Layer 5 of a small transformer language model trained on English Wikipedia (8 layers, counted from 0, width 128).
A neuron adds its activation times its output weights to the MLP's output. To switch it off is to set its activation to zero at one token and run the rest of the model.

Output weights of the MLP neurons that the questions are about. A number n stands for (n - 500) times 0.00052.
n23: 275 301 451 394 388 700 416 706 566 500 559 378 642 329 341 347 524 439 573 515 419 586 579 355 699 592 280 640 589 500 554 701 558 629 660 560 464 449 583 307 475 530 413 670 429 700 481 582 246 684 373 252 512 517 429 500 566 487 292 418 381 531 468 536 508 574 799 624 351 289 656 266 508 476 366 697 576 805 575 438 496 615 173 555 330 493 708 526 738 447 259 308 504 407 635 362 329 608 453 587 758 488 643 536 471 559 445 492 618 474 630 543 395 464 288 704 567 689 449 539 686 619 348 444 656 376 433 262
n41: 539 536 357 656 442 649 546 429 496 447 399 448 407 396 641 442 592 660 547 465 375 595 457 586 443 612 684 529 495 630 451 451 680 496 440 383 555 382 622 590 400 603 817 481 475 404 354 413 630 466 594 538 340 355 500 491 428 529 651 244 585 405 425 523 256 332 610 364 563 787 333 858 611 486 455 43 122 637 628 487 319 244 979 194 514 525 329 585 272 435 358 551 271 751 419 749 645 371 427 72 601 709 529 624 317 730 678 482 601 695 380 639 874 407 408 597 546 700 546 518 406 396 364 641 479 133 637 402
n100: 627 581 385 478 486 447 620 678 488 503 440 489 478 761 528 462 423 495 489 500 635 634 519 550 473 564 579 490 470 545 612 570 503 545 511 562 534 520 495 479 307 483 519 417 434 569 330 420 486 539 582 594 616 750 441 497 517 456 590 410 524 523 476 540 492 443 574 427 542 649 675 524 450 348 624 449 373 468 374 427 441 376 467 630 484 398 450 517 346 492 434 577 650 474 454 476 670 569 307 492 454 424 252 431 544 600 514 537 468 622 359 514 490 566 395 423 447 479 455 549 549 579 236 491 399 420 573 424
n130: 505 397 524 328 268 264 711 607 460 639 488 380 639 403 796 500 706 417 603 275 412 573 439 581 591 480 414 630 631 460 624 574 317 678 732 332 481 367 162 405 488 428 459 561 350 598 530 438 466 397 304 690 293 533 566 554 520 316 500 580 223 428 666 544 496 546 589 396 469 643 649 298 559 566 717 626 409 552 527 450 359 318 548 562 699 434 374 513 519 456 558 433 666 612 729 528 486 380 569 459 560 496 560 461 435 593 433 334 500 621 460 374 603 656 761 273 446 614 770 344 621 366 487 698 282 471 385 363
n137: 480 457 493 503 287 452 681 414 648 371 537 563 419 638 593 425 544 562 545 497 227 379 564 684 409 565 496 340 341 586 722 421 527 393 397 526 446 594 460 622 566 613 369 504 631 385 432 586 493 582 625 475 399 525 461 618 571 621 437 678 562 450 735 604 662 252 375 500 272 580 374 300 459 503 590 548 439 476 399 575 743 506 360 251 618 628 439 339 395 567 584 548 417 515 712 441 508 389 640 582 331 359 500 557 503 436 420 742 537 567 459 489 317 548 450 582 341 476 463 493 447 491 429 672 228 617 579 600
n155: 524 310 557 512 628 646 298 274 449 442 551 541 385 473 263 280 500 443 428 429 326 626 492 282 720 608 631 343 536 548 360 433 557 575 759 304 492 622 464 672 788 408 545 406 560 582 753 500 453 625 370 545 597 583 512 473 760 695 366 362 581 500 813 367 604 259 398 581 473 319 421 512 532 390 493 484 542 548 563 547 699 417 350 744 585 408 620 534 599 433 758 524 436 513 496 528 96 426 383 385 451 473 618 453 511 472 356 398 834 456 246 555 284 635 335 500 535 660 387 678 565 539 336 483 717 551 325 373
n189: 400 602 393 476 537 528 652 408 492 488 529 500 459 520 368 486 503 586 769 438 483 575 500 591 421 449 605 452 458 536 529 434 639 429 458 433 583 598 419 474 460 227 605 611 590 519 491 365 442 622 345 577 367 556 208 435 457 547 461 540 449 486 609 509 456 427 686 540 429 509 282 308 580 491 363 614 443 676 585 527 479 571 424 605 494 559 455 628 417 449 494 446 741 576 475 615 552 672 503 419 412 509 491 527 508 482 592 382 448 377 625 837 606 506 565 437 476 470 418 366 607 468 532 341 666 430 393 464
n201: 337 623 478 457 602 368 455 420 490 350 793 436 529 705 386 587 427 507 684 464 496 461 685 483 415 729 666 503 546 507 473 302 601 454 514 464 586 552 487 612 446 574 493 678 323 386 317 533 500 485 554 580 504 493 390 452 213 569 466 414 440 595 486 358 522 466 452 422 480 386 381 490 775 583 605 602 567 713 472 433 633 595 385 576 553 300 685 339 803 401 521 293 588 593 330 447 407 292 479 515 477 637 493 382 458 545 339 459 542 435 646 643 503 654 434 297 420 722 569 435 463 469 553 808 526 339 507 442
n219: 671 88 330 484 536 587 519 551 625 452 439 638 602 465 476 493 315 500 715 689 530 482 536 424 226 481 640 476 332 587 278 613 796 529 415 464 275 459 609 455 433 586 432 388 664 500 540 565 504 496 467 276 437 407 532 584 215 419 332 524 672 260 606 586 581 508 500 349 469 849 485 699 465 595 449 508 484 355 439 550 782 689 453 610 425 528 573 521 485 478 618 430 395 696 602 570 576 435 701 303 206 390 555 573 696 262 582 606 432 626 432 417 460 419 428 554 382 531 489 628 489 705 605 561 360 368 602 269
n221: 562 570 478 267 486 572 462 467 518 423 522 410 435 225 532 500 495 476 572 332 448 526 565 462 473 428 521 608 494 482 600 267 406 474 577 300 535 535 495 500 542 619 733 656 196 452 586 423 361 259 460 636 330 491 362 505 457 617 601 604 494 591 572 400 535 400 519 476 478 656 610 375 467 573 563 508 451 439 478 538 585 543 438 644 481 581 347 468 561 423 476 492 442 624 518 586 506 566 524 628 539 594 576 429 467 560 500 333 401 497 536 562 503 626 543 497 557 552 640 471 333 502 548 433 632 538 445 465
n225: 420 538 569 488 455 355 559 552 529 303 395 359 593 482 327 673 461 425 540 604 389 419 794 358 374 290 245 306 512 456 658 706 391 519 575 379 415 262 411 443 223 507 280 370 672 402 567 389 369 274 716 337 676 438 467 500 578 730 466 198 549 370 452 492 483 265 512 594 611 408 567 422 332 721 583 615 463 548 221 659 539 448 556 455 580 521 638 770 413 489 484 496 611 535 439 727 678 434 477 508 343 623 476 508 500 617 659 539 715 599 529 614 607 520 672 508 605 496 748 821 565 634 282 271 485 635 521 489

Each question names a token from some text and the token that comes next. It shows the activations a of the neurons there, in the order above. A number n stands for (n - 500) times 0.0095.

Then comes g, the gradient of the next token's log-probability with respect to the MLP's output, scaled to length 1. A neuron's effect is roughly proportional to its activation times (output weights . g). A number n stands for (n - 500) times 0.00075.

" laid", then " down"
a: 796 500 581 500 500 500 500 500 590 500 500
g: 609 642 537 721 510 575 358 584 394 315 343 493 404 483 578 484 362 533 503 412 591 445 490 445 637 478 352 559 678 350 505 551 726 573 369 344 663 339 411 507 613 705 724 609 324 379 476 524 542 494 543 481 432 406 788 397 610 297 385 578 545 342 337 525 573 547 401 419 496 557 657 445 723 773 523 475 384 566 658 502 659 627 695 410 204 466 615 406 589 391 241 475 308 526 483 448 381 405 410 524 487 604 314 508 372 580 503 560 535 615 508 663 336 366 460 748 468 459 596 504 436 405 384 511 592 438 629 551
Switching off which neuron hurts the next token most? n23

"ay", then "ev"
a: 500 500 709 500 500 500 563 545 500 844 500
g: 311 640 609 237 566 388 578 800 415 522 519 608 466 508 415 494 617 360 432 371 428 714 451 688 448 516 480 566 730 618 534 420 729 416 347 604 478 464 464 377 606 577 579 598 245 362 578 516 431 574 387 460 408 547 370 428 538 528 500 742 467 470 702 600 603 308 321 520 603 594 665 616 676 603 372 243 336 504 436 411 628 566 394 528 277 551 464 656 564 428 378 533 347 751 521 578 456 425 423 432 458 283 534 473 508 413 605 550 440 265 556 504 526 544 612 640 680 486 474 491 493 536 588 620 464 406 288 304
Switching off which neuron hurts the next token most? n221

"wood", then " trees"
a: 500 500 652 500 500 500 500 500 643 500 500
g: 371 479 291 452 582 385 539 676 505 488 508 368 421 696 487 547 438 634 359 604 731 526 610 683 716 451 540 491 327 507 553 519 421 489 490 352 422 764 514 427 633 573 286 302 354 424 552 517 347 385 660 427 652 771 508 448 560 263 385 704 603 678 600 512 485 708 346 626 366 552 671 578 439 501 454 672 548 461 339 411 469 414 368 636 602 612 461 411 367 322 379 484 717 526 461 555 544 420 293 722 404 473 405 473 455 635 470 486 479 418 743 418 402 550 503 454 300 639 440 581 300 546 370 495 575 498 600 466
Which neuron, switched off, raises the next token's probability most? n219

"s", then " of"
a: 500 898 705 500 600 700 538 500 548 500 500
g: 355 538 483 570 553 562 535 458 452 686 721 648 392 345 485 418 542 580 611 343 293 471 587 631 503 503 385 375 654 749 346 406 508 530 597 488 386 579 379 562 586 391 517 539 500 455 778 437 471 426 546 857 568 556 614 621 375 430 595 524 470 603 308 440 283 385 454 545 509 311 288 705 530 584 565 545 467 487 489 508 319 425 378 524 373 500 813 518 390 589 460 596 675 234 336 612 704 387 520 511 501 685 399 504 429 482 595 544 491 530 342 384 564 679 483 371 573 506 270 388 226 460 533 486 516 538 552 637
Switching off which neuron hurts the next token most? n41

"er", then " Min"
a: 500 500 631 500 537 610 546 500 500 500 676
g: 184 732 388 502 471 555 354 492 337 406 342 471 415 580 615 650 414 583 435 585 670 439 357 586 560 433 335 421 309 250 525 403 513 544 428 482 459 609 551 474 655 454 481 585 733 567 307 626 486 446 648 433 675 319 497 400 522 607 375 538 606 582 608 499 736 407 420 296 314 378 621 438 554 624 460 653 646 538 524 633 647 477 531 506 654 622 510 474 668 462 483 336 506 339 370 489 605 618 534 573 391 580 435 336 490 592 605 485 384 349 570 523 471 284 323 633 589 564 404 499 458 637 204 522 595 478 763 681
Which two neurons, each switched off alone, lower its probability most, in order? n225, n137

")", then ";"
a: 500 500 735 500 705 500 500 500 544 500 500
g: 359 752 473 461 582 619 376 260 675 449 410 399 413 462 448 435 576 496 652 456 479 486 729 454 685 420 526 351 447 639 519 562 550 343 480 588 744 598 654 338 619 527 388 535 784 487 274 558 649 444 386 627 442 485 560 638 564 510 452 347 426 638 632 357 420 429 369 736 448 390 383 535 623 357 514 689 433 393 498 614 730 376 632 497 359 646 683 596 623 327 300 404 474 587 548 602 407 554 441 454 484 526 312 423 456 380 541 683 167 503 501 608 386 396 437 539 472 566 546 343 490 539 362 334 512 560 587 604
Switching off which neuron hurts the next token most? n137

" built", then " by"
a: 791 503 544 500 500 578 500 500 525 500 630
g: 415 434 514 590 451 624 505 234 321 335 540 694 466 551 327 476 371 378 642 632 534 366 798 551 464 515 694 207 607 512 443 309 626 615 492 402 455 381 445 533 454 562 247 545 348 568 451 466 468 649 766 529 603 439 715 644 444 618 592 753 669 275 562 546 540 463 295 608 496 552 447 644 415 389 619 452 464 459 351 531 500 405 717 350 496 515 544 537 444 624 436 462 236 494 492 543 558 499 436 523 490 515 426 504 448 424 588 400 663 592 468 459 430 508 694 531 465 461 394 395 476 361 369 463 492 846 696 545
Which neuron, switched off, raises the next token's probability most? n23

" the", then " side"
a: 500 500 676 500 500 675 593 500 519 500 500
g: 614 619 557 585 545 607 299 426 446 514 734 686 453 170 452 458 353 655 457 362 660 608 332 394 551 457 470 428 585 360 457 440 463 751 345 475 488 210 431 457 446 368 492 408 487 715 559 667 391 571 529 500 535 448 735 432 500 665 579 422 424 609 520 405 398 431 472 660 483 609 348 550 569 595 371 344 570 625 430 601 587 490 474 428 309 627 671 343 575 629 611 604 413 275 372 286 548 477 400 656 546 604 509 501 508 409 373 579 641 628 374 454 386 533 624 554 328 522 708 726 362 601 719 505 358 492 408 464
Switching off which neuron hurts the next token most? n155

"ka", then "len"
a: 500 500 780 500 500 500 640 527 547 703 500
g: 365 627 622 317 583 399 307 661 398 451 536 471 510 524 748 611 570 441 501 515 526 561 587 700 353 607 354 505 432 593 367 499 679 563 518 289 383 670 693 531 622 860 572 503 469 224 503 490 443 417 427 486 317 515 621 506 500 378 437 433 386 434 424 450 382 489 606 618 277 421 659 419 350 491 444 631 477 409 564 545 442 753 503 381 377 345 451 526 567 423 503 552 489 510 464 771 667 534 558 370 604 533 399 406 486 330 706 437 493 611 497 577 371 377 534 746 684 626 497 464 578 409 668 454 593 420 241 308
Switching off which neuron hurts the next token most? n221

",", then " and"
a: 500 500 582 500 500 500 617 500 628 692 500
g: 626 568 494 515 445 371 513 534 503 590 609 622 538 575 394 406 437 331 186 556 495 445 265 464 224 462 308 796 540 605 520 555 624 705 365 481 442 260 526 482 328 406 741 536 373 357 602 477 396 362 578 545 688 455 450 394 291 527 511 459 554 326 625 530 504 536 283 332 800 712 582 473 475 371 563 344 539 506 537 365 603 259 637 459 450 452 479 612 364 611 549 515 411 509 571 593 650 480 575 403 603 514 590 656 443 593 517 529 467 648 615 553 591 790 444 414 550 515 639 416 511 505 608 400 480 631 301 487
Which neuron, switched off, raises the next token's probability most? n189

"len", then "ko"
a: 500 500 774 500 512 500 706 611 500 664 500
g: 687 788 447 466 613 419 693 457 395 645 403 682 411 425 501 548 542 634 564 461 491 523 576 629 523 576 461 519 571 590 410 438 414 319 585 472 259 455 507 529 544 482 414 643 370 472 622 372 421 515 317 638 336 426 658 378 420 536 518 760 364 749 523 541 469 560 265 428 345 734 386 334 534 358 467 613 744 449 399 541 551 466 477 508 418 619 659 532 341 308 440 598 721 580 266 525 631 473 547 392 360 617 439 397 559 304 428 415 328 573 616 543 415 572 551 390 510 551 289 604 375 463 705 607 666 561 543 293
Which two neurons, each switched off alone, lower its probability most, in order? n189, n221

" p", then "ine"
a: 500 518 578 500 500 500 500 500 500 500 576
g: 495 478 472 455 490 381 409 471 598 524 524 668 199 430 499 503 568 392 311 241 608 344 459 477 524 536 421 244 452 548 659 390 568 719 585 445 564 611 260 707 595 484 616 461 590 595 339 710 729 637 575 459 553 516 426 416 561 577 488 598 532 504 508 591 507 379 561 522 452 475 359 521 541 466 495 498 388 418 555 513 587 480 760 452 660 293 546 569 666 652 516 317 252 504 402 547 467 568 286 385 556 458 631 803 437 627 507 617 543 468 114 533 601 631 625 432 600 436 439 401 467 328 457 412 344 487 480 715
Switching off which neuron hurts the next token most? n41

" but", then " access"
a: 543 500 658 500 553 794 520 500 635 500 637
g: 625 394 529 536 642 548 462 471 585 423 491 460 653 376 435 474 374 417 445 530 503 481 349 544 536 438 640 539 362 549 623 504 593 541 448 387 470 788 583 584 550 519 238 395 552 471 607 499 494 542 472 368 672 521 785 497 484 529 324 615 647 536 384 535 478 610 478 515 222 370 609 657 299 438 384 511 523 407 544 508 591 512 506 298 475 745 802 607 721 514 518 501 385 641 485 520 361 486 693 643 578 449 381 575 422 425 312 446 652 510 520 433 340 594 533 532 318 436 358 331 670 427 615 380 184 380 783 292
Which two neurons, each switched off alone, lower its probability most, in order? n219, n155

" of", then " a"
a: 500 500 646 807 542 524 643 500 500 507 500
g: 416 388 633 418 481 715 527 496 776 418 533 513 589 442 687 359 466 448 446 410 734 392 310 191 417 479 685 459 335 286 616 556 498 411 339 561 442 553 592 389 315 471 511 355 716 615 423 407 456 530 465 550 579 493 445 784 529 619 374 703 514 762 633 405 360 500 582 513 362 334 408 463 532 373 494 453 498 358 523 635 708 382 382 408 663 526 540 369 424 540 657 476 498 545 470 340 451 554 685 463 370 416 622 615 555 520 590 706 702 520 437 406 469 426 456 333 319 466 441 372 651 661 452 542 552 700 613 560
Switching off which neuron hurts the next token most? n137

" State", then " Park"
a: 500 500 571 500 500 500 500 578 561 531 500
g: 408 571 350 357 576 418 425 492 359 677 736 669 544 410 440 457 480 551 660 265 628 431 566 601 676 554 263 458 459 617 443 599 718 434 580 349 420 548 510 422 695 532 456 355 369 514 319 630 587 737 511 560 478 525 770 417 514 481 434 541 482 636 497 417 702 582 445 657 300 631 454 468 585 515 305 668 464 178 326 492 543 551 535 681 559 477 545 486 513 533 456 490 615 390 317 585 677 428 396 508 360 483 697 356 578 406 407 428 452 539 573 382 330 457 215 597 536 428 356 551 578 529 481 482 273 607 703 582
Switching off which neuron hurts the next token most? n219

" The", then " hours"
a: 500 500 618 597 500 739 500 500 500 500 536
g: 555 460 320 453 556 527 352 624 610 546 483 548 595 443 618 490 507 596 301 462 381 499 223 489 438 615 410 606 479 640 369 665 250 323 469 519 485 603 481 464 593 421 534 411 541 419 570 435 517 315 518 577 397 618 500 514 304 561 627 557 624 430 389 554 569 452 485 738 607 444 617 481 284 283 761 653 518 620 331 675 557 566 540 483 703 711 430 320 542 304 484 398 500 757 685 595 395 302 335 664 410 459 499 465 520 779 479 535 657 319 524 433 427 456 433 333 428 723 399 565 384 396 530 540 616 631 557 333
Which two neurons, each switched off alone, lower its probability most, in order? n155, n130

" $", then "6"
a: 618 500 500 500 609 500 500 613 500 500 500
g: 415 567 530 486 483 490 484 515 754 541 404 492 610 494 682 256 415 400 600 385 505 337 265 768 532 627 519 579 419 530 296 480 504 571 434 560 696 691 411 551 596 261 577 501 429 701 395 434 645 433 90 516 400 753 585 522 554 341 330 663 565 489 568 560 505 637 583 579 296 386 652 276 427 534 636 330 310 560 797 425 382 505 598 584 378 477 525 495 507 608 515 520 577 393 418 507 474 450 379 632 546 506 252 681 529 731 427 524 393 554 529 430 462 437 594 361 528 419 490 473 552 561 604 441 545 497 448 444
Which neuron, switched off, raises the next token's probability most? n201

" success", then " at"
a: 500 500 675 500 500 500 500 500 535 500 672
g: 633 576 547 550 295 604 400 451 512 346 593 577 451 692 828 509 591 609 416 500 593 618 487 187 467 582 391 451 398 542 413 593 538 481 667 339 415 481 469 565 254 617 494 602 660 271 494 431 632 342 458 391 568 423 441 659 534 518 536 437 265 732 397 452 374 404 537 518 555 337 542 585 518 467 782 371 573 380 572 602 607 475 544 185 637 327 642 282 357 505 716 478 594 514 547 339 510 291 387 562 415 591 419 578 477 513 495 558 515 580 607 596 631 350 606 494 390 427 461 649 454 616 327 644 363 599 525 538
Switching off which neuron hurts the next token most? n225

" carried", then " out"
a: 977 500 627 569 578 500 500 519 500 500 500
g: 673 458 651 371 588 371 509 555 609 699 680 495 662 195 495 488 458 496 315 637 552 726 430 541 529 568 405 719 511 441 111 531 407 586 631 546 710 532 456 525 409 336 526 408 192 454 642 724 352 455 469 626 409 487 392 476 491 484 450 606 625 298 487 695 360 511 395 503 502 244 664 356 590 614 533 463 504 640 591 314 419 518 397 501 508 633 366 586 525 431 589 465 603 343 389 612 456 538 456 574 411 630 499 442 483 358 235 418 455 610 603 447 579 503 497 515 722 395 428 427 596 540 588 612 601 571 362 425
Switching off which neuron hurts the next token most? n23

" fe", then "nce"
a: 500 555 651 500 500 500 500 500 500 500 500
g: 480 513 684 524 570 407 389 549 650 396 502 316 419 520 772 439 578 504 301 271 530 536 526 483 495 326 653 334 569 534 728 364 588 863 598 477 356 321 525 604 785 601 556 559 528 496 331 323 550 439 267 483 430 379 491 548 511 600 423 417 644 541 477 419 339 576 385 637 513 608 631 361 539 716 638 636 445 552 580 411 629 641 499 229 679 447 406 376 665 383 478 509 573 666 431 630 483 674 336 586 515 540 454 505 405 491 489 443 368 701 453 558 506 313 410 449 411 444 339 455 579 407 590 551 309 368 564 506
Switching off which neuron hurts the next token most? n41

" going", then " to"
a: 500 562 631 500 611 560 520 500 500 500 500
g: 475 511 428 568 604 452 490 520 640 845 446 571 444 320 489 167 336 607 651 712 509 638 590 545 579 576 517 484 561 390 676 572 428 355 199 489 550 526 534 631 415 523 456 549 379 545 433 396 551 391 623 602 641 528 427 387 493 163 522 428 690 492 334 568 617 666 296 525 460 587 507 611 443 409 300 365 499 344 526 460 364 508 717 718 348 643 430 913 579 535 468 685 362 501 535 638 398 476 514 406 550 597 477 375 539 397 461 450 478 574 487 569 353 539 482 325 518 398 445 459 380 449 554 610 617 497 432 471
Which neuron, switched off, raises the next token's probability most? n137